Layer 2 of a small transformer language model trained on English Wikipedia (9 layers, counted from 0, width 128). Numbers have three digits each and are written without spaces.
A neuron's activation on a vector x is squared ReLU(weights . x), where the dot is the dot product.

Input weights of the MLP neurons that the questions are about. A number n stands for (n - 500) times 0.00072.
n10: 374249350798387361475396231609458462701212521483508492457491633642611601633546315420668179246555496467368546342522208496284412233321696234509471669542421657530639577479438609487467564689428488471650585629686396653244443737333618509267656331534475651289638355240521774433458653384591534492496645681500417660469328517691589564570484389603538678565580504384665456367565283663618550212272
n23: 449595537529592396425512457460464281777269775318524634410542631446492540704761579504512463272548371271578351406591715425356210691460385685517385587431462700417630233460388741258666751438520416613336566467488363519194256579578472553445613591806574421634455487488576488484468616310520439440542325597400568294530399711404162793484484547417283377298552601496451348533525635484437361603329
n48: 653529428492483547655666626687383866409385475541268407551358572484424563329533508630471394483554258674310500674345513687541748403194198611409574491391292268345710734197525478462553594300449384479401462504425590628817569205270580610561353496479772534374188574546350425583496691443672640376640599400616278629711539413638492420467492364637782603611429396457324338466487618645456352513455
n52: 437530580319470397734366741591308802523625448393305658504392549466337474573383521404195407461365539682337574310267342385565391693405550886689470478204586315186456589591522617425210624327518818400629734376338827508378521455353465667517469513591479343496691527556591374357535588440415235431846594552577672296624723444621645294427542441558543543576478550220600523278349342256437547691504
n57: 639334673509483657504298566310296568443504173517471620466447301500303513504361517658878746601572610567685593483605479442555456427597561773491772316445672341303474673462735767539342465426278492593311586457487697472597479487623279509302394561377290452419431469416610653674500364550425961445655617475941433665723380408272663577546455536378508583552386460474330402465530221400429303478337
n67: 588578747601413430574437623405416484649773504391795388343652286623621396550397302616520549539829532488697373512353716574583471272614557301315445611699521729520564496464724660617250468650460555711409448585484680493385566508316448456407368455468616610480378642346651456456409674305531597673621320599417245337563625472389155572238531588553401453358762364532644663610358452419579480520610
n70: 604541661550562650484611593818513600344581562586536760407770475372357512417661338442155821582533342426517235635406651780516686320582492580453668556334280416406467331541636316458590725597425529463541247682362414307537383530420800752210596342670544385342428552347591313678430668455272648434418451657426439525531413319560529588504536705470541627449330491576463513754241387559630389669402
n89: 583585368345566775523262576609843544459472712381722591568455512515512374529453454524292344512688512348548484480553654435558263283340418580545515362480423425419583356371566512568569103352389566736679580460453565255594378536341547452504315435476477569689540541559692504508351483600519436655578481586356620692186397574800365678365439442516453597661539545388665776304500432592463795424770
n97: 305261492465504390425508541572534285468434427346440685427457240614720508524352548465489379598576378515469500217602462720557655631447522574544304441534861307410366527751432583632507477481608485534220721488458661450462608570577707546596699453618785641565379364606371385450336577451522376583484530332496312572605472538535496508564519155340477556445504686539760736508379249640405534227556
n102: 353428762716812765347591644574714557441509478654373834407379243496566731262539585579252331603270600565500539792469408653634455303548595384590754401373464606473566465288341478699667296766531513282297398496592675285404352415429408381601448581483483276413375655387457605457548268556232540522436521530642242709633454379316280469406445358625336341371496401273426728638478452669269246384496
n112: 656479402456626671376287445335561689514648557599491416912378415462602504679539790386636589387579211230394583567311469415405236390261417629291716550561246434631482317604491292722363527634654284496686718634425586345491227424500509575559351739662458585452424454631679277509635472582359531275344397517387530417283528439690659116685585399733565694643417700616439518277661429647254535451276
n116: 620365627654344353595683469518509463313585514228702346762348509611649139912477239393449293824279260358607578603538375545390231467418535589510650614398447509391472509505390343472400552335067514500514387330278376564735657457496505449630356362371392528648590640064537218749321544446360584377611450670340464680451326263529369300686464655363482627835578663246736452425401561519615322274509
n120: 623729578526420404408606467360329633721248670822562577384417526475345530415466359406521309433589709441496309370268577500378385316344581287429651750491160681294568496458277390586517426509388542504496578617440583480504417526640235470702470649487537356658487304597432449487555228354250327407607525500483702530173660609522225732601401223234559303452475297313730317622613612509261693279337
n142: 366747558354617670466379593582583329428433626316517645328756425425386308253400224434335212845474461413337461535549421564517536395435463407662320688439401478639670247405345419765436740686421711504461460549373599326548826464769596236470762446343589518098433304647370487391248509432530482590637466422427470478294641522424663338573399674669552427402509500553177418371722526558151397442397
n151: 418776559631438491684429452691338266547802334496487126672297477737437522542420635325513454761491419589704545523459329443615840554531589578509399339437375604472455864647266260432461445637279513500504350637024629359683513436388644559483549546665370620554413261251366496429652223693456155624855571643513681554476622292334324423456535683289567535358576389609684397482518373527603531728355
n181: 352664676656473845664401728459495523919435359673279258596402454474587622519464328750450578711649514428363206408603409252621439632603664472477388327241627427537582283392558327252469301565555513595446399588473379420771496449609682747649636561622434616418389434414780373305459457513088316397372687419500209527490410451505509459420671748384820464542645547565618253315773244361542437763660
n192: 599521491335389283546666350359448634513478397424337439596722373273526302671346429526367474411372272474530483448681228156568397452415386553607432593707914543403435408415466411474529640771773101444700557325427593544603354504508354417675724544453437562440430460799568431642316440774353417394765242748525636294509504530447383539415321179733679407355539460474431234408491548325621521610479
n197: 667426432392655665365535686469518567273555598548522518468344518337563384252389326612553273297624602628306385441734513244324444616465203732399869624576537505679482505752390509577496246573276619616496717514210564806638517372676527667189415298429513729554181388624442500496296524238687568355635785189584579358561481526891513527347448528664549596382536398564545761509464536305630627427377
n202: 585795523711346637422570341460188411518373398339457482284408568333262482481434721558549410535717562601401389094317679600754551638698618609551601459589657626678611572425254454347752550604639382371474703396553299356681418818513398401487487386655422637478278444398593460673535268517227757557597701407408382673505830368546599643640590495241460426523358564907478402604681370541315158450469
n220: 335552424362491396448465547622703504838496355590397354544364589542371329491469607421772536769745544788611469692627451431339697421530613446686587518469468536550253656461435581380418366554482483711283660487738749365496607239449416540347535473338449559456379620282964614303531580298547674608647686566387613373237601183414580673293636652648544349666640659276412845460433331724491665616241
n226: 186615389323472243555425408430566510471490524514633624533261457295471358113462413690519611346636698359572100572519362422593421405542437192417570072344505648515614303505388315510458221587433467670388500741803699623519417321454353342582509340524463476249437312631721373571665374366749433752406560133383584806321283328403776219584587803283477412563425627409722530389592414274235365760528
n279: 675674389279690430411545165663505720552198454371451537274420477631601482524771385358609264459441418491661550699594239322410571285184374379627738711842632307285445500554630528440504352370605585677586652635340720267550717300478532831438441294514602416409714538686654450464418524317371445612481325482819680382534419689373390362473632476845428549379709632718646695379398587723595554254478
n303: 448431250546752513561455629620300596297759305549261508496406390580634375151434383446525441471599533360399450285765475581475487224344460453909791577367586563397617432768496654588382534585584627496492513390504474624608504577512413718387479547591722547529670230401380442595810491732378584512274635367414414471465352607431592383369738622564574451504376349847608552419606315564327582174492
n321: 512556302600684627597414480422591687504403471642395575617313366500329529561508295587484277496558356336471582504547475319508216645553363374803712385388509621598512420717647368337096437555621341347480630374599347669595311525572413408312459377756688445272542465590434397558410614472460337745672650364500476570357448260760467550528652448496463589597200663605533565647816162399397569601265
n332: 671771348500221602314340424566558567719453533589456613475389567388358479591780657533322252418467380414341294416483388524422621658578476563316573321388513425483442445290496504580646774281558435574451970335637517512430657407380454655636384300661195479500310426356714641694714504480682454627435655521651382504335331312496604342565476622254529541428492221487276626660699600572319459496646
n333: 672461123505442234548222383682500576597536562413452280667477572564653647491287739513482414421584415318446584342472374248381277460429538618523447537460652500601411550504315693550574845505702641567465618200178509425287825486711706599694170674300556706348336295398713291300336315434609514592547482478350386300336463548629199626342599537541288732491762468341558346318559446354630408550588
n370: 730619528614361398835487500509514332669551518562544718308347161444450482538339425324464427433814275504696617486347736390451847323531624408645642551676332764500798550173402296569421431225455340581585171270373880621774465463404495646312468528478679375636330637500442446491419529566623614509636451554772282248709231358467255414420526623546621580601545565381699533459463400693627433371713
n395: 574533569831508548583597236441764457619578389475537294478557595557517321353462194427547279437648407707616839129316509525319248440302274556636550426194531461347602392496521645573463478660419538292391522483858697567699570517684359685409317535385380605641643758399652581386504360529666651391673676508282332462366562693386659483592739411561584675596572615483743389448496470387500601691483
n451: 426475700496250570342407537432556474691596641366616315383478365697440534370377695577598496428496568428530496907772406617669393573420435156522424526393761306645590630483428434439571269800427395364454444352530614218355641605529684491537603364538508675633644598653742794560466468354454383352607349551517479781572487626284595496609504191343648278605751425461936715635653509404513517565341
n458: 387445356271532558417572508572435643496450703560539422484279401519381589870593386589443620568326492488463686356842410666380403427323619843429440308593471189571248385255548642364524430809406372330592508603366237605403433459418553578527614400767398230431500581609565557403407660440326418520504165504392524492466394588341431565735386509359633385682443651471488581450438692579277412397229
n483: 774363313677096468598487589478632456709455658560658399589595375517376386459413483597513384543579242674504653478486425620219505487162284522554655275758350496455548669300552486562667549237421418413595331674430500618587330415331689323504452563723496437632433436583583496439269607667504336271884763526552556697666280617378429438453640344746778427639430704612838546531402252326459595647642
n502: 541615620500324574471784696714424674439767458496336649543278255459602538580513582331551260575559601538619479530543381479454491199659741651640575652225491517574627796475446483423517319534377642669546307737255526759319496617423576466369445465567656431331401465617445462277702388132545466450544558504575683538682394396387334538396263447617144546742664286448546668470543423328619625177517

Each question shows a token from some text and the vector x that enters the MLP there. A number n stands for (n - 500) times 0.012.

"ers": 402568282597499480671601602468272456567548539271451429624577333590505573701466539443341784468579524726391541570348481624608352532633556707600430559547255384563428417471447576370501519485593504488640513681470500487548463745522236310514483554409509615613536483388462446473446617478541377455424604351479501408439398432449567508517699536536298394464537523576531327583549616544539599563523
Which neuron fires most, and how strongly? n202, at about 2.9

"al": 587640487458523574554503535428462481728616628265461513539673365334589580798473584662386728503548546523390499579491334615510451624666559486399356496397361482501458324529692678490373441598472462563613435480482418446509547528624337532672579458393551621691628661451510345294512489463687326486516450334568502461539495533479539331418665519483505486567442425574574358615630416466636626526530
Which neuron fires most, and how strongly? n181, at about 14

"h": 500413320516636517680590523571374440453638569347581593468565451545525615648582500471426586393402523655404534637546610725633388500560592604587546507348283454407694460578471670339520433645610467598393404659425474476357582535511355574340547471379584535580533452474435344350541556450664472625708518440563538273494315360505741520599601462562421467410420427480578422661387560524646650316485
The neuron with the highest activation: n502

"am": 487501353467669587548685390436562583693600306525364407393564519509405482590729491480294600392561372521366643622515308481552644667588577386610556536687352563507554439588634569444498554380445468532558659512456488461322600678735333485521407407473449439562493409481591254325403539634636408550604570331560584565573519475400602658477654567563519497475589369401549505556360601548563606448605
Which neuron fires most, and how strongly? n279, at about 8.1

" al": 466576424537512478375526547398579497588577541394420523565480331621431491602580437253429756541496614585513486521491356507407509378764462316566296419464388528418707279529537500615473493540668437646634562497587519444497475734512553447552507590253737449459555619509350272581470576416534403454414697414418555519621416421536580475491440414419337404280576383477416441372392548493458501247562
The neuron with the highest activation: n502

"ou": 472479371483467466475569509554572512538463605406358369503578471473347456584548451333510592460399661418636589687506408617566527468603467444561567414509441423715379499609671555603471734450489469480450609476552517565352472633583322479498532729299631501486648620584525325464426635680577474563303506527665552371386629546410518598557695412455648334434592372441536511362193661565501525244609
The neuron with the highest activation: n279

" B": 531477306678356502586697528444540520478529525435435537441637421384539651616436522354382661343405569663464579702613378591466491561519460549702387454604315517492532507501465575487451552425471322665584637586514345512464497476478484351560476485342490460697368481500429377538489623760556536514624623471667343402597451551466671712547662576413328392206429365514628434478337642496486430508479
The neuron with the highest activation: n483

"or": 501513637551359659660701581573629487709565555364500571598607443523604737745566450338505573536445343584323537625599571581515488573631427676308471492380344301428453546417570415560406681570432460399682313494395363493389562403592580411400555476408463524422613712573338295316483461473603405556559528488564537495593494456407568418388559572352585515340502527552681377523397522551412631465454
Which neuron fires most, and how strongly? n70, at about 9.6

",": 395471258585501509282560394525503456516518540414455465611567387577574632798286388339483637524455477633271523492568487496493550426665520407640518427557364540477639517415544613298338422636607394616485513594458405528394422718349369512461510459355516423522575602542481386464431608731600465719449537229510492590462402485362697584547588415436471344385464316463481478499390495519543491368424
The neuron with the highest activation: n10

"s,": 468474331627520518448531310478474439574572474375490454694547496525446706767297456267414605516459395648317539485595437493533604445742555502697571422515426521409568455475516630376291348597617443554539464530422509615416428750333339442460506357396546506542557546564498462463458679623593333654472504265540505653453383455412698387599589424472502421397441331351457453618504476557561405466401
Which three neurons fire most, strongest first? n321, n10, n458

"e": 662443588409436588455649486188546395652480552316421472729496462428517517621407475476466744482491571621290389587437497600579622585551703574470646645392533450435539376669456595538342607282551509481570519523440472414399396372659333461574616552448381557437529613381486440406558626606640490421647592372617512643376570339466516379512523555420552395602537376605511486514261570495454557463522
The neuron with the highest activation: n52

"s": 468703376481549600662553481565545456606610437431412474617400585591303679645546613433482594374632492472413405627565533487534378597765575476549479623435392405471597568631582718597612432546491535420564614528453389638411502599527288459449574484432502513495493410445472425384448705424485430614491634273700407508444405428436614456553558609539574526211565211525564444596688654528659579358517
The neuron with the highest activation: n332

"i": 414411307613604506725605371369444436519492513417455475649802593430707666528522386365542572327388631493429560658466535413541467476469549453424559432462265551423588559669591629472555490513604328625488458442518342534500602549488399494586534440356524528379599494556473354365637392636708494553448725409668460575355474436391661486620557638389385499502440449552525457515402565551700628531700
Which two neurons fire most, strongest first? n226, n10

"w": 648446459459587598540573542450556451571522543518375391404496574294561560690475722405422599350414510447392296426529419567677569534565635614448501558378327349473476406456484554574456307494561618411403582598366490310506546739388388476478415287307631475460539605568535515351333511580667560424482716424547535477478438448740613556428422757591437400540462404533655366425495519471528655506502
Which three neurons fire most, strongest first? n197, n89, n52

" O": 575512242668514435654719424634689381396645437516468481493645368470535661710503468346504754285484470547428572688543437627466441544460628491656482517420353521567576472475479448474363587373522324625532638583655386436531430536534374501470461458345501559640398609494406366474405621760574518523649541428582505400591448477459693572604587442585467374299507363460579526478276558586448523500545
Which neuron fires most, and how strongly? n370, at about 5.2

" to": 376504385549555471551662443442796533475535448334314349507465349372522663502450401290477672557516487458361590326559419531542544547632411543576343536504334475584584301517666393398477412457665496475655562560399347483460428711588406394554552494382407663591407714524540307476541643594629566548612469309585558389486445594533538526312679366385384399454556411413594453532365505493498615353428
Which two neurons fire most, strongest first? n192, n97

" Un": 602477397638478505578597605586577399448488405445546468433476464509377638673454453440476671392547586611487608596708520555611440552595536504530476491448270458517585558382666412471441584440507493582542566539551524384428388698597304479385472427373530333534426484393391213484399694665477611567458641259669509505575543560377612459556608570425277256342361326473517661412353388357438464440437
The neuron with the highest activation: n57

"im": 561318518589475603687671580470577392576419441568549292557515671569411442523573372540532535563504566553343551684600493640604379685577375568504356324474316387444673405575613402526451443428698575416590411441385377529480529490541412529334703613427495613498543817478556287361386311469592411461475574490706496642531494585477696550592472510577542584498525419555564374428402420497672604351599
The neuron with the highest activation: n181

"es": 534510396632531518635547461471426482417651595422572464594490515619364389680455499480470755427626551630424606765564660662653627564613502503498455548446490387624438264592412557492616569520644528463654459704313423389428295476480412454483504655335395556464655436459457362407472504642685319540482545441535448458444433458499661483495673268524638477498428452480469242495551580709594538472495
Which three neurons fire most, strongest first? n112, n151, n70

" C": 606513369567279390584617493431575484368537399474469579480572403454488610606508489460362736406382536626411464735611384593519499571539482519676452529522334530505523378458542370403504464369472418616605664507658453457457513557572399446633458519365554471519560483477495290459411543627536491668567668370724427486570568413334524661538705519344267369257460280399610466458365617589389450351360
Which neuron fires most, and how strongly? n102, at about 1.9

" G": 574394305573334456585629424359511444486458338444457509565573363487483585564405442512340708375356536632425552663578267628464475551526473511601454415600250490428423454526571452565396515485562509632451602642499406489475495577594546324452392537343405442646409432547403266439469614661588569602564684382717399421571507454526604651558658518352354384345414278456686561508408584604541424393440
The neuron with the highest activation: n483

"an": 570537548538484559704644355453576623545571590410457369458660546518576503527575475349425659280524678438406572444475525460381458584535445454499568480368398425604759494651606625562527502313629555604452589627486437526547536482473270658595494363402555345406507486475404267468467531705499430559515553313581345451584534585617610552524659544523552205273472433473582465475286563486551663316440
The neuron with the highest activation: n303

"ra": 418322346552537405605543542459606493511344443503571391493617623489354580675650380280547531426530580508393611675565533433643663663645630658451529354398429421509506500630580559407417600377581433669533468475544517588216480511506263425550541677362535470535544741374433412437410582395648577371462458500498549598578546419426430516513723524488535510612556377605540366466268522397627595297620
Which neuron fires most, and how strongly? n116, at about 1.3

"ar": 542479665675581604605749390542536545528493448581419438489427498345617595429533486576314700385450512530299657707564438610570534467654571552594503602453374346416508462525388613632327565438683584573371462601490398507540520717657461470520416443259753345581430490610504379602377431512504407508368565464635416603582653405456500471628683472430484440445584291409493480566506516539392487434652
Which two neurons fire most, strongest first? n102, n48

"is": 479412587770562388549535624423319575595415581434498473525551539358482572688613441454431714481568635589476619764523446435629482646554460474533689401480373351457481525597710597436547538432599490513591368551393425381545342488547346414434539602316568521380643555437429422395493474697587441489432420412677344435446267311336510577438666415664464431574381466521460514582511630677621474371580
The neuron with the highest activation: n57

"p": 575663432515527475579605472585567392319407535370463491590528389432458570630415451672442718318560452449419523566497447530621743602588626397518527609555344635627369468561472579423428493265507400469673452534429420569304674634631344326481638360349418480393431614500567243324378599637567586485723511363511480505357441393574659584564634633468544547410576467404368375449434541497574529606560
Which neuron fires most, and how strongly? n142, at about 3.1

")": 434328305663398290477626471561588461425549602317513648703576415566394608671531391414564768379460500741345397510417628378530442630658454553506402609579312611556411540270531519385472433607496294528398491439480490514413654569507576444372448493424528566567695683581530338455486700455515427626448602396541458525470508325392660473525516479534377476545574462572400443493309441618483553319505
Which neuron fires most, and how strongly? n220, at about 1.9

"r": 393402500504458429556575383374482426578716408338438399583619465502451602630562555344496350433381491536244636699640526548639536521588498651246565360430407391431478479675540470297330330323479498510542365508403399573406604443578445415679596631438688450609424538367401415379441590601597594541624579444509664493396502336323730629502618491433497528405430512510514427358465464410521603490560
Which three neurons fire most, strongest first? n151, n116, n52

"o": 444549566714487622400649355345613269478545525460517578557469498443788610452637574314442711359488517572401751532513439561694498389549354539648515553529434540473521370587472561600676453567579508572471555631504451462304486515540485384376455579375513439599449560557534515657578326608604581565540565460715437616583677357302644646492607414300499461384520406538580445617373518492389516488550
The neuron with the highest activation: n102

" T": 513500263635301555597687400425684371481585380544466401408587336511460577603444504390451694404430516596428532653558303606549423626469470442612412466478235595509538465388543437527455536447501485608612596662572314414425533586491465529368431460407337498645427517528501246497322443744600518603601540405690506401571490454501600642491686471502381380303443350528667469515306579584458489478525
The neuron with the highest activation: n483

"em": 414472475513442564485613588365506592491581408346475489530709458448494595497600456624580802463421372420320507726560399589617503723625561370665521410564650393520574534535612363544499449507592460430478442531610434474460491609446180570450571639540520461465467633478410325478420475555552251280491398418551441658428636394311557588430688418674481406464369455417710475388553553477689619479500
The neuron with the highest activation: n451

" In": 636557318600409507533550619655676425532509562452482468558570268455398521725479297202508760397522678584470618501577395522597529505646517420666490516547387455634559375546681464404393471532567414661514601513541394391498392578598430428458435529404463453515503510466461259446453471668495486633659593384711387522533578532444710446509685440512421462317475455347640612491470552537323555450567
The neuron with the highest activation: n321

"er": 359303440344436616517670602542377471344563424396409490470611294685648605550635448459420723590369556485393429558440456536500453451681558565306559576632245584645575595324518633598527488526484299661611480602389615511625549554579423454393512604357458474545570539291417505563534575387533395332654548387581478597418446480360623599484596610445386418441440395471623624543398481608521654310418
The neuron with the highest activation: n502

" and": 437424347486524625428636387470582469562491684453352510485683220680465562649340418402309634554555567580317522391636354436434523536711448504708450412502441652573640430442600525456391392587567312560435715620375293420458460539523324365563476499416430464595525479748569373554546645639527469495548456309669398572461419489425574552523580498481487377502463493454526425457372476569530509260458
The neuron with the highest activation: n458

"f": 581433427521551513559578588652586314540586414461512528632588426496490563781626450482416690368409600555311620276450403652721597518590444421364551425585304611550503498576484402485397449520617541652452495613388497535404531353477357497552492462376605516686530548584531346417463654659715493548545583429550452539548395504521487423632593789565470467506405608365746421511608617538671630438446
The neuron with the highest activation: n370

"ub": 563471501596571444549724607526504502460451377496476545431650481480488606594615432232424676386364609509405612552498432573470550645611397334571381418620348399663537604547509477396594523307620487535569461151384566456367546576616274427556395537407415519428437463597589260256436577712574467444485380340509553676553410381669618589528650583468459535432436387371384475478455561618540564461502
The neuron with the highest activation: n333